Layer 11 of a small transformer language model trained on English Wikipedia (14 layers, counted from 0, width 128). Numbers have three digits each and are written without spaces.
A neuron adds its activation times its output weights to the MLP's output. To switch it off is to set its activation to zero at one token and run the rest of the model.
A neuron's activation on a vector x is GELU(gate . x) times (in . x), where the dot is the dot product.

Input weights of the MLP neurons that the questions are about. A number n stands for (n - 500) times 0.00068.
n3 gate: 352483491526530482456418504385337269526630722536352144261444289592512719363529282328800556394382646687654543567402532441525537496611516361446540343500484679373771459693724454483672636668841414474530541641730416625715571818333561466622338191359587390396520528483555549577620650387458631356270382437451317471504155366563509578712275504587634517715421307433394328636562500289588669400623
n11 gate: 584517566284593385545682383497338390442691333608347642403646454463363469451404529399734617540665507592462630691569612419574694234478410572535408335358397265325620324441614390330486476380611362408537427500564507320464645690521538583525676438420207385440479473525340620688611391444536437500566500504636516532680334681423478566437292537633489180420530516475546642420511622544521646595278
n31 gate: 339587507447558294358783342561213487445622493487633517608417422433339613678341465445366528380319665381687513588444591589510533523621626467403610233754373423526453427510530650456437480571555552507535500540635561449752592308605448472466423484600370281413605436283666556611528713530286588328753476453605579527469387612545493556396449465616433524493449506741604577507454664465524446507384
n35 gate: 195725221420289575441659744485258581289679496557394628523624460483330547544676421435236694508477317355523294480667653430552402528581660329476366508639609405477639599531233528496500488468292606624471696532447596484416456613659573549504330601488630425425573361707500488164685388381452342324304300294389374496362336508639714508275569683620659245471511489580627534524672587389249524449613
n80 gate: 518306298452539470260435522500413486436574428547731665700559525544405282594662347683560580511544685478578592605507416408636469399696459483531291472748490284527248360562586602444435631507523345515566434632537342490397496329476337364458657565403649445625459500407394218649409500441528423500700567493676480605514567354454318547691507520343385639716500351672480470649592583367346528691686
n90 gate: 683462456548313761422452456443218346623281455476535447314626311412332524338617485246674287446497412713332537631466599338588618504421666469483391414407480426416440473479701678567479427546665544353581486549255493616564528608318500543450240459486423715560569560399523407517693627546454489300667603359500441369478276270523551467546479503485567626544463715504666412287541549529702646535562
n101 gate: 458440508551405585538583634527391661376253337458377597468206565572429680693338454612716445582296448223382729354295695509343639303611544425652613570581401399554314399437577333302532397589728467622567560544324541363520565533394673595916625700670412555420351454669447723527376657335650580540695557218327587282302535405443500363231594451352403340434450448609674666596589560375419309472504
n105 gate: 594446569624760595608466382597461492444398682751527406585623302533397566480532271577630471604366269370614596512358527728304469457728469546787594400413629652534531453431653555551462315649547585765610523605340461473460768536550771556833457641448667508488443429528500728645456298410615279696438753567433408684560628642496162508625647526475292500662530413602651676368632772512508484601569
n110 gate: 425474461296577440440570532399462212648660515624406302639526431504626203515485607309211227686762504662426263225578529496458616466345355403368434496407364617475629245769449538614422496386694449373611691545514504587458309492470241418573795496707515392296448421624658445725429537648401532698485496367451355405543518354676417394500523421524405434566468461634443583365364545531637351417478
n116 gate: 476489630536683222713452385671324381683416391460564753352509465432567508314404564324381425617604630298663471626545423730412350731582601351549566411508626241565614632567509338240541680592762653468687391451446638424349584508370801621693603730754353424310556525566464689452465359496196512390523669572480767504407438671496437374409682464492508333500493493619572504470456613484454573511504
n126 gate: 500583645421630403759466331266781283545575491597552474455505735725534465526377409703617258496444509714509508438457534769465586631527517659522601313491492880471623776547475203526453094570710423441258509653529125254442496491590666698646447590437378486347218504764396521470667368653478615417427465605397520632410378430425637582199113376509583701550741431381257534483500500835676531522617
n142 gate: 257567496474540702526590618507631528322756552466577649569508457541497528338429448587435515496359440765731420286510456465472671377551417625609207568128470415392419346312627367262569472447434493581375545341581536585471528442631600384457652320569651441405507483558440328534586548539311630602566404411686517319706497583534298405334486584500670605672306500717450436405504451591646629616587
n154 gate: 467457562387760323408788546345552612577684634572347460491250407642411528468540575480308289630543524371496590512484615443524433445769449364520320662331323385424699556414389548460723602388426705894529575456485532516565464727659663422476627341610346855508589549736459388260630369536604621677276456536350522552337523521394533759658395496504369703545541563832605614670613461258468661504672
n166 gate: 350743576553448434397283492593558455612656488612362523776487374398606654473707301504446249564462247370447529394355515206691473364313649264616391579504647492641582428343679583586599561523555448707395665671393277519539426385265576448685484250252623651488288437452474500882424610457563581487807461473688449484711646546474775601581496493520516567504526493578383556770422481584539598543554
n3 in: 784238813374348261383471518459419624770500374716525393505624293656496378487607260373505607826575436606488556564496335584602613687295534504555455353274375423585253713508452500243525361466811250718646635428443268683345766400637521509621415571474356478487795310626440434550619289496646576391630534270692373564570274345601518540525370263585901539540524583534476545348460610447307457580647
n11 in: 583517518504292559303514561395497490652344490397370284520519549533574682400566453568463572606591271439564448671635580621663354348511306642586413549357663324474680477483333658465568572385568454612594377590500486542388563377301399727616507527429809507593412392627310483342638608421633344665449378431548419597341370426533410672441451484598455758322713375500562480483405627686403441404643
n31 in: 309311351466441584511300451517586479577323443507536583286762434590398618568677545659377481346486500665441412514669333425604606590401560556432548665538503310788457668412798413565691543319582633466440461400486547374365438588539542533438557567511468187747447531552272458633477542669627402712369652590708554482709368481435440366568573738636471632541623650330287589358367468359449525507433
n35 in: 299571653400372708596363504500656364399481321616470538426449239694423650398614524465626587326338428614758572576170225276648519353376295470425299554560479598417583710530767504580559436458281559472701680598576496371439481566286371469558424637492380424398566396550471448445521478489588341685377267432610429709287646383461642406342473411532621372480453577485368297462560376238747443395478
n80 in: 345414414416532273537655277414452224712455568593630358164612556536473339710507312603563586525470614561611373545551436545500381493429483490452457430819529390513448538476496685427436630483557407431522609586678427420426566261557446699503593476599719613497571631419438446483516403731542399592766584358604510562518583578438335386414598608467410482621490471211422245545412654529521423311360
n90 in: 425482426466544329511381665473489423467608440328628522590452384308545546461627496400219485478391327313790388493475667295443330622518253504425483482447364400538723289475589413558690411514406733609320521479425670295413345533339514566707679472386578285443377449599687671507624476378431462476606670403361594424441497423371657363471376429477234562574337547399392476525549571745464333636695
n101 in: 661529547612385616381503527331458362500393745488551545415633555385594427474513446550586500516309539466588247455604481472658674359368598487369494785582363490534413601475435399477472602452440490403654589526681549465242374608553591355360667387414452328603569601431500456481671534426370584554627662642445587535592797311567333487538520482527526605537488375487319503519442640520633386673462
n105 in: 534448400445339555487484382523253457314281476519572622542640663530500724500338433396582508607272540643398435606401406442266206452413341389468364516500591911673355522405206500670484488569227525449424404576784618363672411541539693401631520335425388280263673611500848386378470457391528551603468545355387500456401850547385563417343578515576435632504213530557648597676419576521504622340210
n110 in: 473382603547511398488359465595570554242545420610478571322251406543450636581560257237432539519374689519468567478540708459241675533352300750559732183496483600641552335303579433515362281351694424512620599699546455340425526462666543557466555471538728282544493405553465597414524446478493465541438489548420434307595297655370481289751508556461659621462405637388256681471422368389455571585701
n116 in: 386539638566520575595504484451445546560583690594620626585311206553576453586476324613580410188619602537496685461335291478418604332424396392442557428388530473463602296365605222480400508465568419488786729273530674217381362624496122339488621439468574591567584411604474809351394633453445467509670326304664478649672662622478308338457325478516374408678693228472397583558413290626441552523369
n126 in: 574531335467536439669530444525500431887187500841614379724600635682496306300616727459657393523335504347452672563452345588562570735832434587698401536524391420542723177439440495540622583442335541542556381531424415865405563559578283751586313578285429285527266331605664751889450275642464593535390765407419762424473483448669431551659319366519687350330664455299684326430378399518299567597391
n142 in: 421516288573446608357503610528540638497477471582637540500389707396275562464447459534635342648407391555612291327377586569576344546429549642575449440356453434491417278744755410603413581440590531655421595319431680540654513524516471517574589487598549566405458591649534465478586465441637669581464340447422414354480529546678332671674463425552302598374350341792547440395308464371344583533565
n154 in: 659520425334853606572374496504448500451565365608671573224383467214367615536544596583336429566571733580363549544445757659275342404549769630516465647504534656397657474532333406512445437306627475366605349232286310411390633594500469434508600363719524660456712428430717606512466305460577525567437322697535635182414705496565454508552680678403343361409511329638345635635169679475371622480286
n166 in: 641480418756679534975473185303747639304392653317579460409344387633349606655464787545568392427461584645353519236574612648504410512569496539536630504411304492458440465559625508468496429612422676413338272322686516440464220577356574623657464321508642450329519406590436504515552786448319513513480657349509381560398814457398438586552549575579309468397749640520552275504366457389464231528571

Output weights of the MLP neurons that the questions are about. A number n stands for (n - 500) times 0.00042.
n3: 591551587401539528473542660684679632372551513492471425387429595434496619583523642427256571435497326514560591457475393427484569415354431460422606638516653585372547317335428367611437211645568443529476492142346480289564429293379452614425549467562478385510592472430347575527394620446650679581526486257643616387369457492509617839491497599435401307417529438594621426567614600347286351558472
n11: 372413451573338422650568388516550414670470716505611528602391417624523317532400626462585465642548661527647597457554381425514574703537417349466446310585393583598566595654523560496508270525300462320379524416309651433374571372306449637464525603733670476446464511522603703616447391793534540430525502662339576375497639381716461633529515518273568563767356347411442381383509439359468371670575
n31: 667595653474535536495637597606514503535599591401507450500578517579585559587617534448427705455423469445620479412342629400462540466608520728670570468450327684436665630467435495540478391577424404427698600322248506652485554591531375442580494502520672577420505494552594561539394551505450528533349547452326486591467507337459479316502408375513431381447334490545698314432544509513527483582454
n35: 423574393509553455548564566201617651455465457196593342439514754582577463846319421517363515527562500366292487540812522362501604392542448550353495471837459498427392416594428515560359603511598314585504470182348418786533441604537551683414385576418318231529398633587178517317356530687564301322513551256476428470597402690629341572550457537531427627527566462737702465619288795559755492525272
n80: 598638766424595531542487595683617572563577610558359708219488608508641743485403700581285429410644394465462491418468582600608454607507301448541467495221393671495539396733610571533582409405497584560467511554379533530625462700484663386513436391623466434549483293481473793514519593496724501597372440513308520522518393554557639448486343522555632419408492651579513612564519460606524584554603
n90: 357512448546443536454551406664530596644582395517371517459497593546701512522429480505492453626598428591357473646650434551641636753491465534341307381411469457507479566494594713248355434654207671478344592359660734676467480605499387582461595416553658447826586603532394615513461493453427548564488618361605668276496506599453296292706454587554563577722539692690517490409465518588312557411561
n101: 423682407496596302542587736639528606448655518394330251375371254316604515404298784448219390456394499490305567315334511731663444558565466589474545496553489516455631589556479551628617589558474597587576380761689558504562514519500256367497307414647646402294552621633279660668506530432623554265550626485358548217530578447678665506580364545432320411453556490425594541522542499442525564581627
n105: 323395850373416426458673460621542346443534293313237663415355484687370462606361607433767589468475538489582445484764392573615687514656476509450422451453393403706493410453461642563458560446285500416210523522621391722452639654254626344609523289467527362566499576704389723434510443647464486521443458623453617320521467474730636340445301537314608778712662586661466309485408507335467359418425
n110: 509508571371558590370351347543399504399719441679339407540576328586348387349617278524329576387641539719341452493509587560495617330427540229322351638445574590488594391443427563671664471363570679457527514410440464592678436612539547515521534518716511486441470490621707400408460686619407490453576539487436583315433522482252397589295489450510213449522410587314326366247647368511587492744436
n116: 536625405606298396482441547509636337469411358552358420115887724380570390349700560272295366601442595281476364564361664528404521324520500549399578676575362461601314538626504611493465383483573575552435320627869396446514415584613681336429589522427409480237521753546414664504214425442433564559586411577577803440404435666559307320333477647492586420324322525585641536498552527386594269422617
n126: 438369506640773372521369772684607437470577491364394587439387646475571696358424500509459329281550514334337356338637624579614499433504631570466618469351516297372403462440545378681447557569605620584419488404487679380572326375431540423410435564524470230527474388692521619470482735549537529599523545352682362467594562585567750883500410549533549763414534379595534614557564390382387382283553
n142: 528558510411589339508593323168420448566469529593322611520478427387403486640559654507433574604489704443461457573308544447382564358450517466626386271722538567509378638705547500385473635807574195584620432419547831524550625601483471584700395566555563515472631264434368404403626403239450555710461370482706446601496420491384555384379493594511510627518656406562503630544451464524549535569725
n154: 372509432588231735559515321562733439509490435220539154654445554690615354545625021616529623344519410550434491381527383301514470551428493524589647493587644494538372517526756401836343507482471510511404469328605524577605556368428502440484312564461593181513190366330233478638500584552480488223623690504618609465628350470350432435304554457364619262375369495301541366269701514835651391554586
n166: 387237645364702788347662533484384465405612234563485402287443504508604507379408386690461338529567522377658412705289426474498512493296386387553658519587405598297644269404671430306361372381393626540658625818382335317630434657505547619405425558587368404483522586611504358537615659508379549388494522550486165689562390682408265471551367492647292604470303440649509413372531572538443567632499

Each question names a token from some text and the token that comes next. It shows the vector x that enters the MLP there. A number n stands for (n - 500) times 0.016.

Then comes g, the gradient of the next token's log-probability with respect to the MLP's output, scaled to length 1. A neuron's effect is roughly proportional to its activation times (output weights . g). A number n stands for (n - 500) times 0.0011.

"ing", then " of"
x: 561462408573538480526424558425397572344348363535532605456485345641566305518511371474500529562423610556557492533573470537586445458493465518412424617724472591414576524450397405592356500502581559473563399508483450426528647373478469639553583505480483451442524622370495439482502495507446277546643619581581472566471445590478563922414441601332558528390504530467437449540530543600620484460592
g: 590412445545481675443552456448373498474497520526534515375399483534440482425473483456693386460455590629502528647534521580581523562550620468485578468536521614490490497411577478751496529592430472485475485486561439579515509716601510545457481478521510703536476448352451398477481418532545498535383567573570557416513557496419577428457422518331456560393620554440491523479609673451809584486513
Switching off which neuron hurts the next token most? n126

" ", then "0"
x: 357706399438341355470448525520466399539406413578522471581362488683458276542558500710353287478451488624564509630469581406512579544588472429734477358500511604624378293467551490459430579443385433554576572371528533553550500427345423492463563495559582557480552463468510443409581567606541591565534460478685546455606465513502662452450348578516562288473465481471484448443495551466481517509456
g: 374593532541501386613435393419417465582563403487527400472448445505450532541433551514597536433340713495299530481440615648571389590421420507509468519495589377488532555559458644472619267609678513505555543514509534498611615464458481494453461545362376496371449359589360421436497504472494612469566544414304504480553471503522451487547500621527529531552434435566534586544579495389588537619416
Switching off which neuron hurts the next token most? n142

"-", then " Vehicle"
x: 369473448558429308524543547492532643478514487508503484424386370464464437454505515467463513465508507312540471512552530649582470612455592307489520430431475646475500646535600396708475431462476478465331493295552441523513461732603410403436520498461529459340674362588609449431533483507597416540510434380546488455495509625518845529599480568534575407525509336438394346586454437429382485537611
g: 547604421359511574593388494373590474320552418532424438436581440580563576502553572470450628669509451538600471448484463638477492557420378522483382611579590545530625479435463442373573442526541552376387553668441400526571592586462574479481415491414523622634508521413673598466444454632495645374433518524540426539473519659496545590531520622581583548553518455502704336464597543467450491533547
Switching off which neuron hurts the next token most? n3

"s", then " |"
x: 501246452498641512414470387392556543624322526531510598643422480535505255518512284453452540527232441476481646564502525474423388539405538460400471422617575589581595482339640518645406547554237548361460436359512520464407514420466442505623534552544561457500577449503459430551501484474490349572464510658594523463611591470439689572637495501518453438567479550570497457523593518470610509561437
g: 469459473376706316531550372564599386559534473576440598573278484620442453632473638513300418433448559543531540535564604500401505557665605497524540495461494475518570423387528459345530458490466500402493486586558383519659464385418479510562525502442537662674396504570484540490476573516522427563483604477515612493512424533538466372494342562649566365495533559437529551488478493377378486611494
Switching off which neuron hurts the next token most? n105

" U", then "l"
x: 511372428661350493518474414458457421533505520633568559462726500683429431599382470428463461473674366465473471600520603567454481362525483443560348462542441523499286484461538500599527579482564644629673489457606568535539456608423446420513452574532483455505594460404544324612515536495551433650712523373451458530562438547555510724407564602470516427665535394446463462516592512543190640494507
g: 396514503432467449437439425472621625426469583549460709524390651522537487477494802629527436444604494563376526531531501544505569356516524530334514476515528564517416524419608470497540489262457503540487475512617734505524566491401484433440675348393373385483477514503550444534555520398553407455461533467427477500640498560472497423573383502385454441555444466516363514496537447491613642486482
Which two neurons, each switched off alone, lower its probability most, in order? n80, n105

"tic", then " rules"
x: 420409469521629596441396463465574490486499406480495528415475613690523539554659402698692512591424509352520588456489466698570416628497508421480412554642420450640536482458602629496402492541533631419471558231549575380623515429390443552492510443441458279503426506422521556534506553565583596530431461500461614462437452517520510598362322440378591598605442431500402373418423481483594450388624
g: 522536518369470572551615501452684585511335506558479422578479574434586498387669524412593571628513377482514480699524453513525620569470451551541485509399523615444496545407368470741517466546389329545490601405438503621523449610496558511560542456475612563365440475548497584342527520666554327595418457492552471642406519608570528486499563426381517399502472597581491620477508531580565585524528
Switching off which neuron hurts the next token most? n31

"2", then "."
x: 346617480502389468459365507598511505555382391616586491465389410779517380557428442597482335455496554528408602602400606510442481504485502477546400327530352544489489403645509671402532477471489328528340560338479644585678443441422329556412586632539664663601529487498516445562590468587483518555539466460580579536529383484539570354362514493502489357551563397510424508504559574480449512595541
g: 410395397613377561619652502429576481391571371513466525570654653479459552660552378532632534496595620372526448526552461640418550488470581471529463484475515553568466690452621475504513507549554462430407494587484367597619471582577533504492279517431525576585306406416553440539546492369438448478571476376416472560601470572495556653451441477463536489557503578523489428562571405528288568494446
Switching off which neuron hurts the next token most? n101

" Jay", then "s"
x: 421299235485488329406429553498400433660377426462471455538527451569522257504590363468425563385583331652450501600519453445527505576397446554468411448486482408521566591434545578521600513463604342541655321541513428338457395431419470523523620363456412403591598523468512404557536496471472530553547539503494592478610384470493559753615548605496558367458540380470378589545527496566567368487470
g: 488415345605528464626523411548456414563554484536487518380582551662463410426545455604474358327496545479466491455604506644558438553588454571488517507477501514580466285528619460499493497525601622638690471677495480322480445446487480438409472552579421382422435449613464482535542563628434363320470553435504511477397517645551393583392443478630484717573516504452470490569529515468458392456483
Which neuron, switched off, raises the next token's probability most? n166

"1", then " "
x: 602478431694431391489571414426422435501420511563520494454524517565529488560357463460612403560423531565550564529587423523429378486456605501474317487492443618694504647561597493502420500539331415513268522320505793523490537367542424534431672523530685432448685508522480510574664464670433430548369493639552526606588561578556460569463587549504397505533508564479491498538343495553516470568608
g: 507393501388660496532550578477503586560441418508525546517447456326530544572493337467419531430543443369494487550508440781747385461513511543283526502464523486522550671386602376609490445485560493448473495278537365347519406656490622503449534441495534373568556553551546565474529507519504476448513465375511522407449543543489543648449514503503417569555531415475486422580461356456616512482415
Which neuron, switched off, raises the next token's probability most? n142

"===", then "General"
x: 453500514469437329398356437444472574547487442563489580428552406603565565513511389534414434511476452463437495464462521322523496549412420477458456407383459582478580574595406421535428513438401409606535363314572460587561315644459568459434449451472662200460705373535482587549541510534612552689428391543531415465672471676569519614445487465659634372543504490526523400499632567493534526528648
g: 562628510328516389495462497444558429523537585498518566400540400468385377639508433491453520420591348453527455492537427421436695573443515485461479558554570526463625462565595568471587486608459499456450706525582476654481576644501543476371399482556556591431493438450460647557559503354595703394360535554436511584589365567333511499499605562571427508413551543613542419410548416512591580379407
Switching off which neuron hurts the next token most? n35

"dan", then "ian"
x: 284442407511491499358445629451540422536456454458614517410670562422322384659600379511395572491488380408470437699520473567570501430501449494347420609618585497605406435586522382591351594402437342555426449481453474553530584342469465433587492505458441491401478551415561453513542563489485317560642621454353542399471440623482479720473581426541492642389481469404441486318433480688549591452618
g: 438681455586602486602513612519674517538556578499519547430424567464509425460510543626428612424570545529521541537466552621471435416344509390421547524472471660554456443499387582520507464600564513497600529571500553471593490378576509540529538536735447490690527590400576391421227458514538595595461434582373501485542521452300522515450547463552418598350508431585582540580509614512644446552560
Switching off which neuron hurts the next token most? n80

"ever", then " before"
x: 351539525411395513494607566481399487589530400562702596323560431785528514507460436506541528431558445469440439610394591290555449463512603364471295467601401296559567580409591637497507530513409551619449590349620605552669499562434452693501558594473585525603469471391469504612570513587263472578460506467470471428537500397587604540385337439437397526541541523411507491595482520542601528402526
g: 544598480495428568540481339546545381617542570453451564582352537575401520605492444541498526450485548475471554378491500513482624422422547597588660564528329526474573457423505599539397481489620451498503366527622485611576608469408638634538502574491517338475457679540414566591405440447424553314494564345694537421557389623550467444537523394469535356419463425433519571589535568630612597514472
Switching off which neuron hurts the next token most? n35

"\".", then " They"
x: 541549428528490526387436449513522593577499540481461560443650441699469637472548461424346434507347519500552523581429523436579584545496553320490454419274460427483607490437425408491521530342526343552528506216541440534705492635435604485480504532534483325470779480543524492574505464477526527650452395601563546546581418455472496584557383502483637423551430554581484422621498586615523599558601
g: 563482533533531530622349677670637588519610566600553514418482593613488544406436543450501491573501448404527532574408614420553481592653460535519598506451519582438677458484500506538555422455440526515663428485447379560472510393523399436545384514652589516466510455308489533482455332429382488444591570494363440425458475404423543495659480452350504512505396605499488713561565594640594438476455
Which neuron, switched off, raises the next token's probability most? n142

"0", then "1"
x: 489512612600522664423452382494556522489532508467519533437460455702520496483346579586418398478527572547531527609670636520535469523480515498630348368473469484466434340592714483460577610554564321651505578421476518475541518572463344561433423486488520417469711392463335507518649541552512618731388450544636597408507518465587386681535479557515655466644576433566371479463436534485528423563528
g: 616699464445417496601439499552573543554462556496414442556438459516590469452506491455383432571545384524483497537539504447519469332567238677568465515410510572446489506471500401468507501505463624493604505555556567643507408628428496612504370408566487605254567512465541440400447482541498643400421432516481457485509467526450409578704398422502609613364451575579476465395665403554552642522469
Which neuron, switched off, raises the next token's probability most? n142

" the", then " World"
x: 425733488535523502387513488585448530477407483484561514529533577674466454637469541482518416585385478557563524454443471506522399414469529396481458511520431506491514429436546533589424350433547513584434436085492503492534492606485459656479615532484544362420446517575534416411582565583347465572484554435480472396410487443623612780472530505558528244493521386457467595544485482484515515425438
g: 681501467577547512582507679485488560375376516554550547757604411488509456381639490576413486457573574642282488618444464496486441534510514639482437444543523555529465540471471522564475511521447387593386445420579461470486477423526424360523472744355634433372591598506621457632512458593597467566582522481654480635638513510488493625476535533552475508548491531537594497504373559583482501473555
Switching off which neuron hurts the next token most? n110

" Can", then "yon"
x: 445494530581468503463356544451396452573357511437509555476742536524379476500562527480527433491467469383488626470337404486394411379602552392462353600533650363747358580454688526528385438495549401384594443527624454439594503366461482590543541548634530408417559431518654389437483469451457330576441740631644404471473548614466453494573652567528408478438509535455561496401521633363488460515453
g: 535453525547360342542519551483429425438549507495507460473422422545505566548452577351506496472542552538602490542534526468386716487587618386495542518357446461363364481563340363609529508598476454457514377496420498566434400446552520452507358574497543379538424426676463562398458447446445640670406621576339541440486409506370562398421612525469527545444440417646597595505463572462590332539391
Switching off which neuron hurts the next token most? n105

"c", then "roll"
x: 524658605568543417554787422515428544484569506547552524324532521718381323544381426483575568461635661600642591391534615548406528540449537440584594621588436299583510710499512533506490564460595535437578484437411475438592501315463433613531465427421476538557505351581471517550553363438463501598488489435556512461497595748553466506654325566568455541534582430448438284524594428418534470490596
g: 471489493353498565499583479444410530513389591461481574407458542487499500549548487495489348434619585598515396361421465453714454400533444563663461592454368530571526398335517404487531620452441449472607632509586467523505699470795504536494500452441470494407568344612568495323548522367509445487606446575395579440409565589430529384511432443557430481545439547364503527451519523399555513431423
Switching off which neuron hurts the next token most? n11

"8", then "4"
x: 477725421466337475494620463483365443512379496653541499443481456602524378420357593571535467480486561625431556586525568540439450535659580422587423440488427481352497431548588548659428444475448324500465491489532433436430502406413344619397656535548527569519579474482380461536626654552460520658589532484583553479592524554641523394523561524496552305413530386596455587518287667507452510321633
g: 535423523355511455574534577678397494509493583442484694559427573530679465494595542511561473458681597494483546463494440294475709476425474374614483477512524458536617401360434393404445508585477492449471411472335645452411477428391469481488571411500551376519585618609507576462440456490518467460522400428348457423624466514448592544494657519498338424563392464459484392529463523565396510385582
Switching off which neuron hurts the next token most? n11

" |", then " +"
x: 438435443343466233445528465500557674493453385557589468484410381513627516378394419611449560417513557517513614613464571408496559541641496520343498448553481474470624421574597554556496426444519382375486639319558417370571370698487697562484591477502571364524549555462532450630651362505443560634492375448564600456430545523532748514493490462483455402600483541526570547453589557362567449515469
g: 485561593398461484457520562575485553579552630442323547495385507569491581543488406473537484585638641527538526494416549420597588524425404487618552436587654515461436621502416520377548350546323556674400560601452569500657426534337552447448473539473491524464493470569644421453487531477382475510313445497335463556520503429423559462749593453390520571493483511651587632478503445612445480431497
Which neuron, switched off, raises the next token's probability most? n11

"ia", then "st"
x: 353498575589575538443527275381464387605656461479536550261659504584465412444270292479475380513477595579493487563522535569466649565547368429443534367576399582646534544508649526557376609537475335442475317451601543412467486468496451481401536481567622435547492493465537568610491499505527523452564414402488558512388515552553712635605576369404548506608456420417332528510604379364564424566528
g: 525581472464579392487501579538487575306597476504429545561545402440476442602361394405435364674511449651534580464605327456497612534572516687519370545488491479505388544633644541392575581338444489509480590409572551567641591576487405500605612355466562561446588523363628433569593414531472466437557515620615570603443475546598530545498510477500574497376394588432445567549383537556518513463458
Switching off which neuron hurts the next token most? n126

" (", then "la"
x: 492565567579349429491492460477335533523443541702460766322513547722397415613542479506395470568503401414483517622456492555393559504491469381533421392548487596613408366428409458547388576382498488534512446378558550537499436593512491422447532559530546372372820502388548438506516558608558498556566520538366446475494517461563330576468478481683612469475468473520502457454546531466669475598500
g: 410226402485573444599487502610575436393579625526522570331570517441422496510522532580419465512519385552493452508569527458450582370555524459334471614581475443520337529506616474432507547565689484403605611476432446414488479488544488450400572345436517483540523557418579517411481492474565348429513626436382523494324594540478410479495441406457423377643399491485500356448616318545554543418555
Switching off which neuron hurts the next token most? n110

"5", then "9"
x: 481700483412407482562621450421334387484399463600582524457437492592478391421321655646529489477494533647444639570485564508516432535623558446579437411495427460350503441552511568624463459488390319489459477498586475463434484499402378548503610514521582583479536482485399447544581665602467561692572521487573607481630548564629476385541628532524589329451513395578395546544330653483465476300660
g: 346439502610527494496411425417624493494355437602456400525509518483480453568577613518519549653310484475495563588544396646583628591527529418499566545767533493547527502508621316575379509505563423431377445556363541538350442633541506510517443500494555529552457506379441525557529234470473399553481529599658402564566589571542641493400548444406451435500475471593543464475520601502501441519570
Switching off which neuron hurts the next token most? n110

"k", then "k"
x: 610629253444347429439458424522480568463525292559514453399555567636545332573447382579427467475520443443501648367496649557485523494450568526435422438595478365466336591634526484427383550561575543402541440608562513388575407552516445447553533470393540453685485493431552457483681555424486455561672360557628522495515431541466482713510339605563432490601491512479363379550674481526328350454465
g: 501626534340615473457459588643409395510475466498469324531460549405562675614642348560358347510594607543411445607391387433602423534504684555504502355558470408425618501390445430511469487539577640600531453566490414511523553448532513491499417445485435493358618620533453412511545590449474431351549602483460490454443431510388586498403431476444494485557450365589360470487580591453591550408570
Which neuron, switched off, raises the next token's probability most? n80

" the", then " re"
x: 466743516424502487400471487563478492444453453537466534434438475609502586467557402451490457536513557492501520531435612598553494508479472429444414534445482464485558559384437499613562434406566527546549560059464458491493459536510473546480625550534592424517534434552527474435608423570525504496523518513473514538415533506585572950412508507554519333447582329418481549521483532487416477521447
g: 429358561409526420582558440350343498612429513472662632443433328524439438448526469452452441357540443392542535482430487458394468548649541421457488475692533349470394525537596471441410599486601494433472315424456422424521473496436456557429485454511537416695578531524542489574525615560499403446561618350384593526539442436458574600417344567612472473464646480496517305482436463435449432560521
Switching off which neuron hurts the next token most? n35

" |", then " Han"
x: 446351516552458153473581567440542495546426400518534561513355542547515439545498508601303479556589562492446567490366480519505500539379508487469432482476464630453550554606506408626576564606536375384540414445480544406660515631468663509453538539456639419480702559508462501549569513565420487739465380549558507462585571565506760732557407504566481424479444502484356476494532550417567529444417
g: 503462486568487456472400640568627512484552491579520545570549517443582529430486470414437496665559466488525352540609617541618512486510679573464423426443629600453400562394417507389536522457714407495496420467536527625483620448517411574618448474454339444569570435534559471654526525396347558390577662650444387544549453349360526468463521559378581484439610524622412569457536538565513468540687
Which neuron, switched off, raises the next token's probability most? n126

" the", then " player"
x: 515619591572619482395427432520517520442526554477507590433500546630458581420544447518472438470467529486506455512420491477513429497395469438425457574425481431469543489549498475631511517464517460588457429062477510455521468754514513580461560567557568339520559461512515533519575452622524587606505588489541432464370447468586499903413474502515503338544529357480403478517454523468547548559516
g: 381596419330549626400543476610676511587607419566399351565508525472527549455581338453447550566479532542372529527504489652581586435433420478413476453543482535520587659368459604628569342461419501437636571485566453384503463308466440499478583480340460566520381434432444437453585457479444414499452390627605559573438503428539450588564591538384437487560571575589529600505546626622456581414452
Switching off which neuron hurts the next token most? n154

"\n", then "=="
x: 508581439518461431442422443444508648530535461439428544325617494741450573563581413471242372427439527450550537570409469496573563539457474377503470483432462458449642448432391465491530582427415384670502477366458475628605452634414706517503389469512537307479808491496474556503509575550501618677507378548563534552546388502457476594576420491487597485570483539604498429609471564524448566552589
g: 416368451502564682620540530345619568464444409479542354449579509493557449447444540578535453556412424641604473430304493518551466511318534597326391582473324578593506450599460573478490684442401490612373480516592427580420458592421514596477440557468441449454379558516501635561392549434541487526409429469474565480387416499670467535615520473425509602663465462561504446528467570337516550522499
Switching off which neuron hurts the next token most? n35

" ", then "2"
x: 394660347513348416515411309442537580569329479549431555491423408684390284451535622699530379425493545584669601600499462240473374529527412390715399531662532403558410264550452399480403556411433627443592461438489540565505455621502483456511501567512526475450526576568633412550496442496423488593471592437685472496497390512586556413422383547649598392572531492560524575483486527407474563587504
g: 523479465494480464521437421474433472468461476474593568478468536450491508511500557434393473487539480495443619520594507574566477384528606500458468457426423485567468474511532702488478404441640631393601553476471590502549541475405386580574523512489558580447407498536492581380538364442396682502555485375509679523695360482448346570442501442539558483669652374496275260505574674460569403612412
Switching off which neuron hurts the next token most? n35

" (", then "Japanese"
x: 459443500505399361440447444428350506430519430655532741501395563596508478535484484555271440649508445458497533569476485486487574446396467433536501438537477453604412291417468455594464554460406508526481514463522641492469505362518683500418590603487519370474824455471524408436502523592543583497602499577433484495416477477500474709482496480835511558483459543514533385422516509481564464537630
g: 435538511544623389561501502519526553452639496470513609369481486477479558507509457433569515479564543439411290518519698669547388558469488340556420572485334507442602464595580610483547444625400465488581640482566465536381523581521529498569438600520391508443599527468426666409446382546596640543479602508463425485453483522436573294505548408488527367395468592446642519388445385637640409419544
Which neuron, switched off, raises the next token's probability most? n116

"\n", then "-"
x: 334508408494467301442530471437448689601513461445452552325690477613515488573452523405347415384499471515490559552462525551603565551535508334543506450402536528513564407413424457521365446460382493566426512321418492541690411688517626414495418436486560285432780440516503523423540477641493620684583343549503533518567497479520459484486416533606583472570520560560554393518418457415396527563538
g: 462439474431512636550518580321471546526481494501544405438646501588520489535561475630608382510509397570390533580589526498611494463442436447490304495549548475615259514451426623619418656538528464307456463431395561523408494384485483549531401536535490548408592649445502229482547456543461447507748446438490561565516516444483503576427499457395432527530445564532341553558429439438603536490545
Which neuron, switched off, raises the next token's probability most? n31